Layer 13 of a small transformer language model trained on English Wikipedia (16 layers, counted from 0, width 128).
Take only the direct path to the model's output, skipping the later layers: a vector added to the residual stream pushes a token's score in proportion to its dot product with that token's output vector.

Output vectors of the tokens that the questions are about. A number n stands for (n - 128) times 0.014.
"ators": 123, 104, 175, 96, 104, 154, 93, 167, 106, 150, 144, 161, 85, 209, 134, 112, 74, 122, 97, 134, 34, 106, 82, 122, 173, 129, 95, 200, 169, 125, 168, 93, 140, 175, 112, 156, 134, 180, 120, 119, 86, 165, 113, 163, 100, 152, 67, 197, 136, 98, 127, 115, 135, 123, 81, 78, 109, 149, 146, 120, 103, 139, 132, 144, 89, 91, 190, 155, 101, 110, 132, 108, 72, 203, 118, 87, 125, 82, 142, 110, 131, 123, 157, 99, 125, 178, 128, 165, 180, 93, 111, 133, 129, 126, 113, 119, 108, 117, 103, 138, 176, 102, 117, 63, 97, 121, 125, 165, 65, 129, 144, 111, 85, 152, 157, 94, 177, 148, 190, 42, 126, 165, 150, 123, 183, 124, 69, 196
" about": 121, 89, 103, 94, 123, 99, 154, 148, 112, 182, 144, 166, 106, 122, 101, 80, 102, 153, 126, 98, 74, 142, 164, 156, 148, 120, 93, 173, 139, 176, 123, 135, 116, 119, 147, 109, 136, 122, 136, 103, 139, 104, 169, 129, 153, 144, 88, 167, 116, 112, 88, 86, 116, 126, 145, 92, 142, 109, 146, 133, 157, 72, 178, 105, 99, 83, 170, 126, 92, 142, 166, 119, 160, 137, 147, 83, 123, 122, 97, 105, 124, 76, 118, 133, 187, 176, 110, 165, 158, 111, 140, 146, 128, 101, 89, 95, 126, 150, 129, 111, 130, 111, 136, 126, 107, 147, 79, 181, 153, 116, 136, 99, 117, 151, 138, 136, 114, 154, 177, 126, 159, 119, 106, 121, 167, 123, 100, 163
"re": 119, 77, 178, 83, 156, 127, 156, 130, 135, 105, 87, 112, 78, 83, 93, 114, 125, 81, 115, 97, 133, 91, 129, 129, 137, 82, 83, 98, 158, 121, 79, 124, 117, 190, 133, 94, 146, 144, 86, 158, 169, 129, 135, 111, 143, 132, 117, 65, 137, 92, 101, 68, 91, 129, 138, 146, 127, 159, 125, 118, 108, 108, 122, 191, 151, 133, 102, 131, 112, 124, 127, 156, 116, 163, 95, 92, 89, 112, 184, 76, 131, 121, 153, 175, 109, 113, 109, 169, 120, 181, 132, 82, 128, 143, 150, 76, 138, 106, 137, 187, 123, 124, 151, 142, 100, 164, 121, 148, 111, 113, 129, 62, 89, 110, 173, 143, 149, 146, 73, 85, 132, 142, 137, 96, 174, 121, 129, 130
"ced": 83, 47, 155, 97, 115, 106, 41, 146, 137, 147, 187, 106, 61, 203, 120, 142, 146, 158, 91, 108, 116, 112, 124, 139, 125, 121, 82, 168, 130, 156, 125, 106, 129, 142, 159, 127, 103, 168, 52, 76, 169, 131, 130, 164, 123, 149, 100, 199, 120, 94, 135, 83, 103, 205, 86, 157, 123, 156, 212, 161, 109, 201, 186, 69, 132, 106, 166, 95, 107, 174, 130, 110, 137, 107, 137, 118, 102, 114, 202, 102, 199, 86, 159, 96, 134, 123, 160, 205, 167, 111, 99, 134, 129, 115, 129, 74, 153, 159, 136, 139, 155, 80, 107, 94, 142, 183, 20, 177, 101, 167, 180, 142, 175, 171, 140, 102, 85, 163, 166, 57, 146, 128, 65, 163, 78, 161, 139, 140
"ique": 149, 78, 135, 116, 123, 109, 77, 206, 115, 88, 164, 110, 81, 172, 84, 176, 72, 161, 154, 133, 109, 83, 142, 159, 206, 116, 114, 158, 156, 137, 144, 204, 124, 155, 102, 159, 168, 160, 168, 85, 136, 77, 125, 152, 136, 157, 124, 191, 209, 95, 95, 128, 175, 137, 138, 156, 86, 114, 150, 149, 142, 123, 163, 70, 85, 97, 129, 139, 104, 135, 114, 88, 77, 165, 104, 190, 76, 139, 157, 132, 109, 176, 137, 47, 248, 175, 112, 180, 109, 127, 113, 110, 129, 73, 161, 138, 154, 124, 104, 127, 103, 69, 137, 68, 77, 206, 46, 161, 154, 127, 136, 142, 78, 181, 189, 130, 96, 214, 131, 32, 149, 117, 79, 107, 152, 96, 82, 73
"ry": 94, 83, 157, 162, 149, 130, 142, 145, 94, 140, 119, 96, 78, 73, 73, 82, 127, 127, 133, 70, 141, 71, 160, 113, 75, 111, 99, 166, 110, 142, 88, 161, 156, 146, 129, 114, 140, 179, 107, 109, 146, 126, 79, 156, 85, 116, 77, 157, 130, 141, 130, 85, 108, 116, 130, 148, 68, 109, 169, 139, 134, 158, 136, 159, 162, 128, 109, 130, 151, 100, 84, 151, 134, 134, 120, 110, 99, 141, 224, 93, 146, 115, 112, 143, 135, 111, 123, 177, 146, 204, 133, 146, 128, 132, 119, 106, 120, 150, 78, 100, 146, 93, 137, 113, 107, 162, 109, 112, 129, 130, 149, 95, 142, 177, 123, 96, 180, 170, 147, 79, 76, 118, 163, 105, 190, 123, 135, 130
"lev": 91, 108, 168, 100, 75, 137, 115, 145, 124, 212, 187, 153, 79, 166, 119, 135, 114, 109, 130, 80, 158, 157, 170, 81, 139, 176, 90, 180, 105, 149, 120, 140, 120, 186, 123, 111, 121, 137, 115, 69, 112, 131, 141, 123, 137, 154, 129, 156, 152, 139, 99, 100, 108, 138, 130, 189, 107, 117, 172, 95, 154, 115, 159, 101, 141, 89, 165, 130, 101, 148, 77, 125, 121, 164, 134, 158, 95, 123, 151, 84, 179, 158, 115, 113, 135, 124, 95, 200, 109, 94, 139, 121, 130, 138, 65, 40, 142, 156, 85, 176, 130, 66, 145, 102, 99, 151, 88, 129, 176, 125, 132, 117, 57, 143, 202, 121, 106, 151, 92, 16, 121, 196, 87, 145, 96, 113, 147, 174
"onom": 104, 64, 166, 73, 120, 69, 144, 105, 97, 176, 116, 106, 117, 124, 85, 166, 97, 153, 118, 74, 34, 74, 151, 133, 78, 142, 67, 138, 154, 156, 189, 127, 146, 75, 58, 115, 43, 170, 110, 27, 102, 74, 127, 126, 99, 137, 59, 161, 143, 84, 118, 95, 198, 102, 162, 97, 106, 167, 134, 163, 87, 169, 171, 82, 57, 98, 115, 170, 149, 122, 139, 122, 103, 118, 93, 124, 85, 117, 155, 98, 122, 108, 115, 76, 126, 148, 141, 143, 147, 193, 158, 131, 129, 44, 88, 147, 132, 167, 86, 138, 146, 145, 188, 116, 122, 132, 78, 168, 56, 89, 128, 46, 121, 144, 137, 130, 61, 128, 123, 24, 159, 143, 130, 198, 166, 132, 73, 113
"vious": 114, 73, 111, 69, 143, 136, 175, 156, 138, 162, 197, 154, 74, 138, 67, 121, 113, 118, 119, 9, 63, 133, 117, 131, 114, 170, 44, 151, 137, 159, 165, 133, 142, 138, 164, 157, 114, 148, 91, 101, 59, 153, 107, 172, 184, 136, 102, 175, 184, 85, 102, 68, 93, 166, 54, 130, 60, 128, 114, 134, 129, 145, 155, 71, 119, 76, 138, 145, 101, 157, 110, 105, 81, 139, 111, 166, 136, 139, 137, 139, 133, 195, 97, 111, 134, 154, 140, 153, 205, 101, 178, 133, 129, 93, 99, 92, 164, 165, 175, 159, 163, 140, 140, 88, 54, 146, 59, 157, 148, 171, 180, 111, 99, 126, 135, 141, 146, 114, 111, 19, 130, 89, 91, 127, 120, 197, 94, 181
"ï": 117, 105, 143, 142, 91, 126, 163, 177, 122, 136, 138, 111, 112, 120, 132, 144, 71, 151, 160, 91, 144, 118, 176, 108, 144, 127, 83, 175, 165, 174, 165, 190, 155, 90, 64, 155, 127, 162, 89, 62, 87, 98, 151, 139, 86, 193, 115, 157, 162, 49, 113, 115, 151, 139, 38, 117, 123, 89, 148, 175, 141, 93, 167, 96, 99, 96, 196, 100, 150, 140, 106, 105, 129, 159, 132, 141, 122, 98, 140, 118, 158, 160, 122, 77, 179, 179, 95, 216, 163, 183, 83, 120, 129, 134, 133, 125, 188, 148, 94, 153, 181, 143, 101, 127, 123, 169, 67, 161, 116, 124, 126, 120, 98, 174, 199, 110, 130, 172, 167, 21, 160, 202, 164, 131, 103, 116, 96, 76
" (": 161, 142, 125, 139, 144, 128, 107, 137, 100, 95, 129, 153, 116, 124, 126, 126, 140, 130, 91, 142, 127, 127, 129, 141, 148, 150, 173, 112, 158, 108, 113, 121, 147, 125, 85, 135, 121, 128, 141, 136, 159, 100, 139, 88, 124, 125, 158, 133, 90, 145, 142, 139, 93, 121, 140, 138, 136, 117, 116, 126, 124, 139, 121, 160, 136, 128, 117, 140, 144, 168, 103, 124, 125, 91, 140, 134, 98, 143, 113, 109, 151, 104, 110, 156, 141, 117, 115, 116, 77, 123, 141, 112, 128, 108, 123, 130, 107, 169, 135, 152, 165, 116, 119, 133, 159, 113, 130, 135, 133, 122, 70, 121, 137, 150, 120, 134, 121, 119, 174, 145, 103, 133, 162, 148, 123, 132, 127, 123
"to": 107, 60, 142, 92, 194, 90, 99, 144, 119, 148, 129, 106, 113, 225, 111, 125, 52, 125, 154, 73, 143, 116, 126, 126, 112, 133, 92, 138, 115, 139, 146, 171, 148, 104, 136, 144, 166, 145, 99, 97, 135, 81, 127, 128, 166, 160, 131, 125, 129, 142, 137, 150, 158, 191, 146, 170, 56, 139, 126, 178, 148, 199, 163, 106, 113, 129, 163, 85, 135, 167, 107, 141, 94, 92, 90, 123, 76, 91, 134, 100, 138, 88, 157, 78, 108, 104, 83, 119, 163, 110, 211, 97, 129, 49, 132, 66, 125, 135, 94, 128, 172, 90, 117, 83, 138, 147, 103, 134, 155, 207, 126, 123, 137, 169, 197, 122, 88, 139, 138, 74, 132, 209, 79, 89, 153, 150, 146, 146
"rit": 88, 83, 186, 110, 171, 154, 135, 183, 163, 89, 70, 149, 117, 137, 97, 127, 119, 175, 135, 81, 88, 74, 84, 118, 178, 147, 38, 143, 141, 201, 136, 174, 131, 206, 76, 97, 117, 156, 88, 121, 146, 97, 125, 122, 77, 153, 116, 157, 136, 117, 99, 84, 132, 133, 88, 101, 103, 156, 114, 185, 137, 111, 122, 81, 157, 120, 126, 74, 108, 170, 104, 115, 124, 120, 80, 132, 101, 108, 153, 161, 130, 98, 148, 116, 201, 134, 144, 152, 135, 188, 135, 152, 128, 133, 118, 77, 107, 114, 106, 112, 150, 69, 150, 130, 114, 94, 96, 152, 140, 80, 147, 54, 178, 160, 118, 126, 138, 155, 157, 37, 101, 133, 143, 106, 195, 132, 141, 154

Each question shows what one neuron of this layer's MLP adds at an activation of 1. A number n stands for (n - 128) times 0.01.

n919: 158, 132, 136, 125, 170, 160, 134, 116, 150, 111, 130, 93, 116, 120, 130, 107, 142, 138, 113, 109, 164, 147, 138, 131, 115, 125, 115, 135, 132, 142, 121, 130, 130, 96, 120, 135, 113, 133, 99, 135, 109, 144, 122, 98, 110, 128, 138, 119, 113, 102, 155, 105, 114, 134, 146, 137, 120, 113, 159, 144, 116, 133, 109, 107, 148, 119, 118, 145, 143, 126, 162, 89, 122, 133, 151, 154, 136, 126, 104, 165, 138, 149, 122, 108, 139, 142, 88, 125, 183, 149, 105, 120, 117, 127, 131, 146, 107, 113, 120, 133, 116, 105, 113, 132, 123, 109, 119, 130, 136, 136, 158, 150, 124, 123, 134, 154, 117, 125, 111, 124, 137, 113, 100, 141, 142, 122, 135, 142
Which of these tokens does it push up most? "vious"

n437: 88, 96, 131, 143, 122, 156, 123, 135, 119, 112, 130, 111, 179, 115, 132, 120, 128, 140, 133, 134, 110, 118, 115, 138, 141, 106, 80, 142, 140, 118, 139, 112, 94, 140, 134, 111, 126, 162, 117, 124, 118, 140, 119, 141, 135, 116, 186, 135, 134, 151, 136, 115, 126, 139, 119, 130, 125, 143, 123, 136, 131, 114, 133, 160, 132, 149, 145, 130, 104, 129, 123, 116, 145, 141, 123, 131, 126, 140, 111, 114, 108, 102, 132, 102, 124, 119, 138, 107, 144, 144, 138, 104, 164, 156, 129, 129, 134, 108, 146, 114, 145, 109, 113, 151, 132, 95, 128, 114, 116, 84, 127, 145, 145, 115, 131, 105, 125, 154, 138, 144, 120, 141, 140, 120, 153, 143, 121, 102
Pushed down most: "lev"

n236: 111, 135, 117, 149, 128, 149, 134, 109, 149, 138, 131, 135, 120, 120, 105, 144, 131, 133, 120, 112, 138, 112, 148, 115, 127, 118, 131, 132, 104, 143, 137, 149, 131, 111, 106, 129, 109, 137, 119, 93, 122, 142, 136, 132, 144, 144, 131, 145, 99, 164, 118, 128, 132, 112, 134, 125, 117, 125, 142, 148, 115, 151, 110, 135, 145, 114, 138, 140, 144, 125, 128, 104, 118, 157, 122, 121, 109, 134, 94, 135, 134, 146, 135, 132, 133, 108, 122, 127, 140, 146, 148, 117, 143, 97, 131, 138, 157, 166, 118, 114, 143, 135, 138, 136, 126, 109, 97, 158, 138, 123, 133, 121, 134, 120, 124, 138, 141, 137, 127, 135, 119, 124, 158, 142, 146, 156, 130, 132
Pushed down most: "re"

n973: 140, 123, 135, 128, 156, 101, 115, 138, 125, 138, 104, 125, 142, 149, 141, 143, 145, 120, 123, 121, 114, 117, 124, 144, 134, 97, 146, 135, 129, 120, 144, 143, 138, 136, 141, 109, 118, 130, 149, 135, 124, 128, 119, 120, 125, 132, 128, 163, 122, 139, 171, 103, 143, 128, 142, 118, 127, 148, 138, 129, 116, 158, 154, 114, 129, 102, 120, 142, 127, 128, 116, 129, 109, 136, 143, 122, 119, 115, 172, 151, 127, 135, 99, 113, 136, 134, 131, 149, 128, 137, 113, 123, 130, 137, 84, 123, 126, 101, 115, 139, 144, 108, 110, 142, 158, 135, 134, 139, 128, 101, 137, 149, 138, 112, 140, 109, 128, 135, 138, 130, 119, 143, 144, 139, 138, 119, 139, 131
Pushed down most: "vious"

n267: 163, 156, 118, 131, 132, 114, 108, 97, 116, 122, 123, 96, 109, 145, 167, 115, 133, 115, 142, 109, 125, 97, 115, 131, 122, 115, 112, 115, 86, 120, 117, 91, 136, 133, 127, 133, 88, 132, 129, 94, 141, 97, 97, 147, 113, 132, 121, 112, 110, 134, 127, 127, 131, 115, 141, 149, 90, 121, 107, 127, 134, 146, 145, 110, 133, 130, 145, 117, 144, 137, 134, 166, 137, 125, 85, 142, 115, 148, 118, 110, 110, 129, 129, 91, 113, 130, 142, 116, 147, 126, 140, 141, 146, 132, 118, 113, 161, 118, 142, 106, 105, 120, 116, 136, 121, 112, 133, 94, 148, 123, 106, 119, 145, 128, 152, 158, 106, 113, 140, 119, 97, 139, 109, 142, 99, 95, 137, 102
Pushed down most: "ators"

n689: 126, 139, 109, 130, 153, 151, 114, 156, 152, 150, 133, 119, 121, 145, 131, 124, 126, 137, 117, 149, 145, 147, 112, 151, 112, 117, 115, 109, 141, 146, 128, 147, 143, 132, 131, 160, 150, 149, 119, 103, 166, 136, 140, 118, 123, 100, 139, 129, 139, 110, 146, 140, 136, 116, 152, 125, 135, 136, 125, 127, 85, 155, 149, 135, 128, 124, 120, 107, 143, 159, 158, 124, 136, 125, 135, 114, 136, 128, 148, 123, 133, 143, 105, 128, 141, 113, 132, 141, 127, 125, 123, 111, 137, 133, 111, 112, 135, 131, 125, 148, 128, 141, 129, 101, 155, 132, 119, 106, 124, 103, 134, 117, 143, 122, 139, 125, 109, 130, 122, 150, 155, 141, 141, 113, 135, 105, 96, 143
Pushed down most: "vious"

n712: 133, 130, 114, 125, 132, 144, 135, 108, 120, 121, 134, 142, 144, 113, 104, 141, 121, 145, 100, 155, 132, 119, 118, 147, 122, 127, 138, 137, 154, 160, 131, 113, 127, 119, 140, 139, 121, 145, 127, 113, 125, 140, 119, 139, 118, 127, 136, 147, 127, 138, 105, 118, 131, 126, 126, 145, 136, 147, 120, 128, 133, 114, 116, 128, 126, 117, 123, 128, 128, 125, 139, 134, 110, 126, 100, 110, 134, 143, 138, 125, 140, 132, 151, 138, 122, 97, 113, 139, 126, 145, 107, 125, 141, 160, 110, 95, 137, 136, 124, 122, 129, 121, 109, 134, 145, 140, 149, 124, 149, 139, 127, 115, 123, 165, 135, 122, 140, 132, 118, 118, 144, 113, 163, 133, 94, 141, 143, 111
Pushed down most: "to"

n48: 120, 119, 140, 113, 156, 113, 108, 113, 138, 143, 154, 157, 116, 131, 117, 117, 132, 121, 136, 110, 144, 142, 113, 124, 133, 115, 154, 108, 99, 127, 119, 141, 148, 136, 146, 140, 116, 142, 133, 145, 154, 106, 145, 149, 141, 89, 140, 111, 128, 140, 121, 120, 127, 141, 126, 133, 121, 121, 131, 112, 159, 121, 127, 127, 132, 118, 98, 145, 118, 133, 102, 116, 95, 134, 139, 141, 127, 133, 113, 104, 127, 151, 132, 144, 122, 127, 134, 120, 109, 116, 134, 158, 125, 138, 124, 133, 146, 101, 130, 132, 94, 150, 144, 129, 95, 137, 122, 74, 128, 124, 125, 109, 86, 109, 147, 144, 121, 100, 112, 146, 137, 130, 142, 139, 111, 152, 145, 128
Pushed down most: "ï"

n690: 101, 128, 136, 124, 135, 175, 140, 118, 120, 98, 128, 133, 114, 128, 140, 143, 119, 135, 126, 125, 120, 135, 140, 153, 118, 150, 133, 96, 123, 117, 115, 115, 159, 125, 121, 132, 133, 95, 136, 110, 87, 124, 118, 122, 108, 126, 158, 136, 126, 114, 131, 120, 137, 144, 143, 155, 126, 118, 137, 151, 146, 144, 121, 116, 118, 96, 108, 143, 122, 133, 107, 139, 113, 144, 149, 102, 139, 102, 148, 152, 120, 92, 127, 154, 149, 116, 112, 114, 120, 135, 134, 123, 110, 140, 116, 133, 126, 126, 125, 117, 134, 117, 127, 149, 114, 121, 116, 128, 110, 124, 118, 126, 125, 141, 124, 153, 142, 129, 130, 97, 156, 102, 145, 118, 132, 163, 116, 139
Which three tokens does it push up most, strongest first? "rit", "vious", "onom"

n370: 135, 137, 140, 84, 125, 127, 136, 156, 126, 142, 117, 138, 132, 128, 118, 97, 138, 136, 115, 133, 136, 145, 111, 129, 142, 111, 73, 120, 127, 140, 117, 118, 141, 130, 109, 123, 118, 114, 130, 147, 147, 117, 142, 121, 138, 128, 146, 158, 127, 113, 124, 139, 153, 116, 119, 136, 136, 83, 105, 114, 122, 113, 150, 135, 131, 132, 142, 135, 140, 122, 132, 130, 140, 133, 108, 131, 132, 134, 123, 137, 139, 134, 129, 137, 116, 119, 153, 131, 118, 157, 142, 147, 172, 118, 105, 139, 142, 92, 132, 127, 139, 120, 102, 142, 154, 124, 116, 133, 144, 128, 103, 120, 133, 112, 162, 150, 126, 136, 137, 141, 123, 122, 141, 135, 120, 112, 143, 136
Which two tokens does it push up most, strongest first? "rit", " about"

n759: 124, 128, 112, 123, 122, 108, 143, 122, 144, 121, 128, 117, 93, 166, 121, 122, 141, 128, 128, 115, 101, 121, 152, 159, 118, 99, 152, 100, 132, 99, 130, 145, 129, 129, 100, 153, 145, 103, 123, 157, 141, 115, 137, 125, 130, 122, 142, 130, 137, 94, 123, 139, 124, 157, 113, 126, 137, 133, 118, 145, 135, 121, 126, 124, 146, 124, 126, 146, 135, 118, 113, 152, 121, 127, 149, 115, 138, 133, 123, 130, 154, 109, 120, 134, 132, 127, 122, 129, 176, 125, 114, 120, 102, 114, 154, 145, 146, 126, 124, 130, 136, 137, 139, 152, 128, 103, 94, 107, 141, 114, 121, 144, 123, 139, 130, 116, 116, 132, 137, 135, 154, 112, 138, 115, 104, 86, 126, 146
Which of these tokens does it push up most? "ï"

n316: 158, 158, 104, 138, 134, 97, 145, 128, 141, 114, 128, 102, 118, 139, 100, 114, 114, 115, 131, 122, 172, 120, 115, 127, 145, 132, 124, 143, 154, 130, 123, 109, 129, 127, 115, 112, 132, 111, 133, 119, 106, 95, 130, 121, 128, 114, 158, 133, 162, 122, 111, 127, 157, 154, 133, 141, 119, 137, 133, 142, 124, 112, 122, 114, 132, 141, 151, 127, 127, 133, 97, 116, 151, 138, 120, 140, 102, 137, 120, 146, 124, 111, 117, 128, 121, 140, 120, 125, 138, 118, 107, 156, 104, 94, 144, 147, 122, 120, 110, 127, 132, 130, 134, 78, 120, 124, 138, 142, 121, 124, 131, 135, 115, 114, 140, 135, 141, 126, 118, 94, 131, 136, 133, 128, 140, 113, 126, 111
Which of these tokens does it push up most? "ique"

n442: 140, 139, 130, 102, 126, 121, 150, 174, 137, 133, 100, 139, 152, 109, 97, 102, 102, 121, 120, 142, 118, 136, 143, 122, 94, 104, 93, 167, 131, 122, 137, 118, 87, 131, 149, 95, 124, 128, 151, 133, 128, 131, 137, 103, 130, 126, 140, 126, 152, 99, 156, 116, 93, 140, 98, 122, 138, 115, 103, 135, 136, 140, 111, 121, 100, 151, 107, 137, 135, 109, 118, 107, 127, 151, 113, 118, 108, 121, 142, 152, 136, 117, 96, 118, 136, 83, 158, 111, 133, 106, 141, 141, 110, 133, 133, 110, 125, 160, 121, 145, 106, 138, 112, 124, 129, 136, 126, 138, 124, 116, 111, 118, 116, 129, 118, 110, 150, 136, 141, 130, 136, 110, 119, 132, 121, 107, 101, 152
Pushed down most: "to"

n659: 143, 99, 114, 117, 124, 105, 144, 132, 119, 110, 129, 157, 137, 131, 138, 122, 152, 145, 121, 113, 135, 93, 161, 157, 100, 104, 149, 127, 121, 136, 83, 142, 155, 126, 136, 135, 112, 107, 107, 98, 142, 129, 153, 131, 126, 113, 143, 109, 153, 146, 133, 115, 125, 125, 134, 113, 147, 143, 121, 135, 149, 134, 121, 90, 144, 91, 133, 110, 133, 141, 101, 156, 166, 124, 140, 116, 123, 135, 124, 145, 127, 133, 83, 135, 156, 147, 119, 149, 131, 112, 128, 121, 137, 118, 115, 113, 134, 95, 154, 97, 136, 141, 106, 117, 128, 134, 133, 136, 116, 102, 141, 107, 122, 132, 110, 132, 147, 102, 115, 121, 125, 135, 108, 111, 129, 86, 107, 134
Which of these tokens does it push up most? " about"

n837: 136, 87, 158, 135, 128, 105, 115, 111, 149, 152, 138, 141, 113, 146, 174, 141, 154, 171, 127, 113, 158, 142, 151, 108, 144, 156, 126, 122, 137, 114, 99, 131, 138, 123, 133, 124, 129, 123, 142, 154, 133, 113, 164, 114, 120, 100, 108, 114, 156, 128, 128, 145, 103, 125, 140, 133, 127, 126, 125, 141, 151, 146, 110, 119, 131, 180, 123, 124, 137, 105, 138, 128, 131, 109, 100, 124, 124, 126, 121, 158, 151, 131, 126, 115, 161, 118, 119, 135, 108, 131, 129, 144, 101, 131, 138, 72, 119, 142, 157, 112, 138, 119, 140, 110, 118, 142, 113, 113, 135, 152, 146, 135, 122, 121, 132, 122, 119, 97, 140, 119, 110, 123, 126, 123, 157, 131, 131, 95
Which of these tokens does it push up most? "to"

n962: 130, 140, 137, 116, 133, 125, 115, 152, 140, 117, 97, 141, 124, 142, 124, 128, 101, 108, 115, 153, 130, 101, 107, 127, 131, 127, 123, 136, 134, 125, 144, 89, 152, 113, 129, 121, 120, 123, 151, 151, 162, 124, 120, 111, 150, 137, 130, 133, 139, 110, 92, 109, 144, 111, 148, 140, 115, 142, 108, 117, 134, 110, 87, 131, 112, 136, 144, 112, 124, 117, 137, 87, 117, 155, 142, 156, 146, 116, 122, 121, 143, 140, 128, 113, 106, 124, 129, 131, 171, 126, 121, 121, 115, 147, 104, 136, 113, 93, 135, 122, 142, 117, 118, 135, 136, 121, 146, 151, 127, 131, 141, 152, 125, 135, 101, 110, 138, 139, 120, 136, 137, 136, 98, 132, 150, 117, 127, 124
Which of these tokens does it push up most? "ators"

n392: 126, 120, 121, 94, 101, 134, 123, 150, 131, 121, 142, 115, 109, 143, 142, 120, 159, 129, 108, 126, 104, 141, 124, 127, 115, 94, 122, 125, 73, 129, 113, 124, 162, 126, 120, 136, 117, 119, 136, 135, 132, 115, 104, 133, 133, 100, 149, 148, 127, 134, 160, 156, 141, 137, 83, 132, 115, 119, 120, 127, 141, 104, 123, 133, 148, 121, 119, 81, 135, 148, 132, 106, 148, 141, 101, 140, 102, 127, 122, 110, 139, 102, 138, 134, 119, 89, 146, 136, 149, 126, 140, 152, 90, 120, 126, 117, 135, 104, 132, 124, 105, 132, 120, 116, 100, 106, 95, 148, 131, 139, 145, 104, 109, 108, 136, 122, 144, 135, 126, 168, 106, 102, 123, 136, 90, 104, 123, 142
Which two tokens does it push up most, strongest first? "ced", "vious"

n6: 116, 115, 141, 152, 156, 129, 133, 141, 139, 136, 97, 126, 118, 116, 97, 124, 106, 173, 128, 130, 114, 114, 132, 137, 105, 135, 119, 121, 133, 138, 134, 124, 120, 118, 110, 139, 110, 113, 132, 156, 132, 143, 138, 117, 101, 129, 128, 124, 135, 119, 146, 144, 103, 138, 128, 141, 131, 153, 119, 103, 135, 115, 113, 141, 112, 126, 105, 133, 119, 126, 113, 137, 128, 150, 103, 135, 107, 91, 113, 128, 156, 124, 110, 131, 127, 117, 145, 129, 111, 151, 113, 128, 131, 113, 116, 145, 117, 148, 125, 126, 147, 107, 120, 121, 120, 130, 135, 126, 149, 121, 143, 160, 123, 113, 137, 112, 135, 107, 137, 94, 120, 119, 156, 129, 127, 134, 119, 140
Which three tokens does it push up most, strongest first? "rit", "ry", "onom"

n636: 111, 130, 150, 125, 117, 116, 106, 125, 140, 102, 176, 142, 124, 151, 109, 113, 125, 135, 132, 147, 116, 128, 132, 104, 110, 115, 153, 149, 151, 112, 112, 118, 92, 129, 137, 141, 140, 117, 112, 116, 140, 160, 149, 133, 110, 159, 101, 122, 101, 125, 116, 127, 106, 118, 86, 129, 126, 138, 96, 120, 128, 130, 125, 149, 118, 109, 123, 142, 119, 156, 136, 141, 126, 115, 111, 134, 125, 119, 131, 113, 136, 121, 136, 109, 140, 102, 148, 153, 150, 149, 111, 140, 122, 133, 98, 158, 142, 134, 130, 122, 142, 143, 89, 105, 144, 120, 107, 106, 105, 133, 115, 118, 142, 152, 137, 136, 119, 122, 148, 119, 118, 125, 130, 116, 139, 120, 106, 99
Which three tokens does it push up most, strongest first? "ced", "ators", "ï"

n458: 139, 118, 93, 124, 135, 112, 123, 147, 129, 130, 149, 146, 125, 107, 122, 116, 122, 138, 149, 95, 108, 138, 154, 130, 100, 137, 113, 133, 131, 121, 111, 111, 122, 78, 119, 125, 124, 127, 132, 137, 121, 116, 117, 124, 140, 131, 116, 111, 114, 132, 141, 121, 119, 142, 150, 125, 128, 114, 117, 107, 140, 114, 132, 124, 142, 119, 133, 127, 96, 116, 132, 99, 135, 135, 152, 132, 138, 144, 133, 101, 122, 80, 101, 136, 137, 129, 90, 136, 140, 114, 133, 156, 154, 114, 128, 127, 120, 109, 159, 111, 129, 133, 150, 136, 106, 147, 112, 186, 128, 136, 119, 115, 95, 159, 119, 106, 140, 119, 166, 137, 147, 120, 105, 136, 130, 98, 122, 148
Which three tokens does it push up most, strongest first? " about", "vious", "onom"

n67: 110, 125, 132, 118, 108, 134, 124, 131, 155, 143, 134, 109, 121, 120, 108, 106, 121, 130, 110, 130, 126, 117, 159, 130, 118, 107, 138, 126, 191, 160, 134, 115, 116, 161, 111, 100, 144, 132, 130, 141, 93, 141, 130, 118, 135, 110, 125, 136, 150, 103, 112, 144, 132, 108, 116, 127, 139, 139, 124, 138, 122, 139, 122, 158, 136, 156, 131, 105, 124, 113, 122, 114, 147, 112, 144, 123, 156, 148, 131, 124, 157, 120, 134, 161, 139, 134, 106, 123, 139, 135, 123, 156, 172, 124, 137, 127, 118, 133, 109, 147, 93, 157, 124, 131, 137, 86, 135, 125, 80, 151, 97, 147, 137, 132, 123, 126, 149, 100, 106, 149, 131, 110, 137, 106, 136, 121, 138, 115
Which of these tokens does it push up most? "re"

n238: 144, 130, 115, 111, 123, 150, 141, 127, 127, 135, 140, 122, 132, 138, 104, 123, 135, 120, 137, 116, 138, 124, 89, 107, 147, 136, 125, 124, 128, 109, 136, 111, 127, 123, 148, 114, 138, 148, 143, 116, 144, 111, 140, 138, 122, 121, 123, 119, 123, 155, 132, 144, 146, 126, 112, 133, 108, 121, 129, 130, 114, 122, 114, 124, 111, 105, 155, 137, 120, 120, 147, 134, 145, 136, 147, 122, 128, 145, 102, 147, 117, 137, 108, 161, 101, 151, 128, 182, 112, 134, 115, 143, 151, 115, 99, 156, 111, 107, 146, 150, 130, 132, 122, 130, 104, 118, 141, 142, 116, 113, 135, 135, 130, 118, 102, 117, 157, 128, 123, 164, 120, 133, 137, 134, 139, 120, 128, 144
Which two tokens does it push up most, strongest first? "ators", " about"

n325: 147, 92, 100, 113, 107, 132, 142, 146, 108, 132, 130, 97, 144, 116, 121, 110, 126, 132, 123, 119, 122, 134, 140, 97, 90, 141, 135, 112, 114, 105, 101, 113, 154, 147, 111, 134, 127, 131, 129, 103, 128, 118, 119, 129, 135, 127, 135, 177, 154, 114, 116, 131, 120, 108, 129, 109, 118, 151, 128, 133, 135, 119, 138, 122, 133, 126, 123, 108, 113, 104, 125, 173, 128, 135, 99, 96, 136, 115, 124, 125, 141, 135, 120, 122, 145, 109, 134, 123, 138, 102, 94, 109, 116, 99, 127, 156, 133, 146, 132, 133, 140, 114, 114, 150, 122, 135, 147, 138, 132, 95, 134, 116, 142, 145, 116, 128, 119, 146, 133, 107, 132, 136, 147, 99, 145, 124, 140, 114
Pushed down most: " ("

n197: 142, 103, 129, 168, 112, 140, 132, 153, 140, 95, 131, 107, 158, 156, 108, 111, 113, 135, 114, 121, 131, 115, 122, 136, 136, 114, 128, 142, 132, 105, 129, 140, 119, 128, 120, 123, 119, 129, 112, 148, 143, 138, 138, 125, 123, 123, 145, 123, 139, 144, 121, 140, 106, 119, 131, 135, 135, 134, 113, 122, 145, 127, 145, 116, 132, 165, 123, 129, 105, 124, 127, 112, 133, 102, 116, 138, 139, 135, 145, 139, 154, 153, 129, 93, 132, 142, 102, 114, 163, 136, 137, 117, 141, 138, 125, 93, 101, 124, 147, 140, 137, 109, 137, 105, 122, 134, 119, 152, 132, 121, 112, 132, 122, 112, 132, 148, 102, 146, 119, 140, 116, 111, 130, 127, 134, 105, 163, 118
Which of these tokens does it push up most? "ique"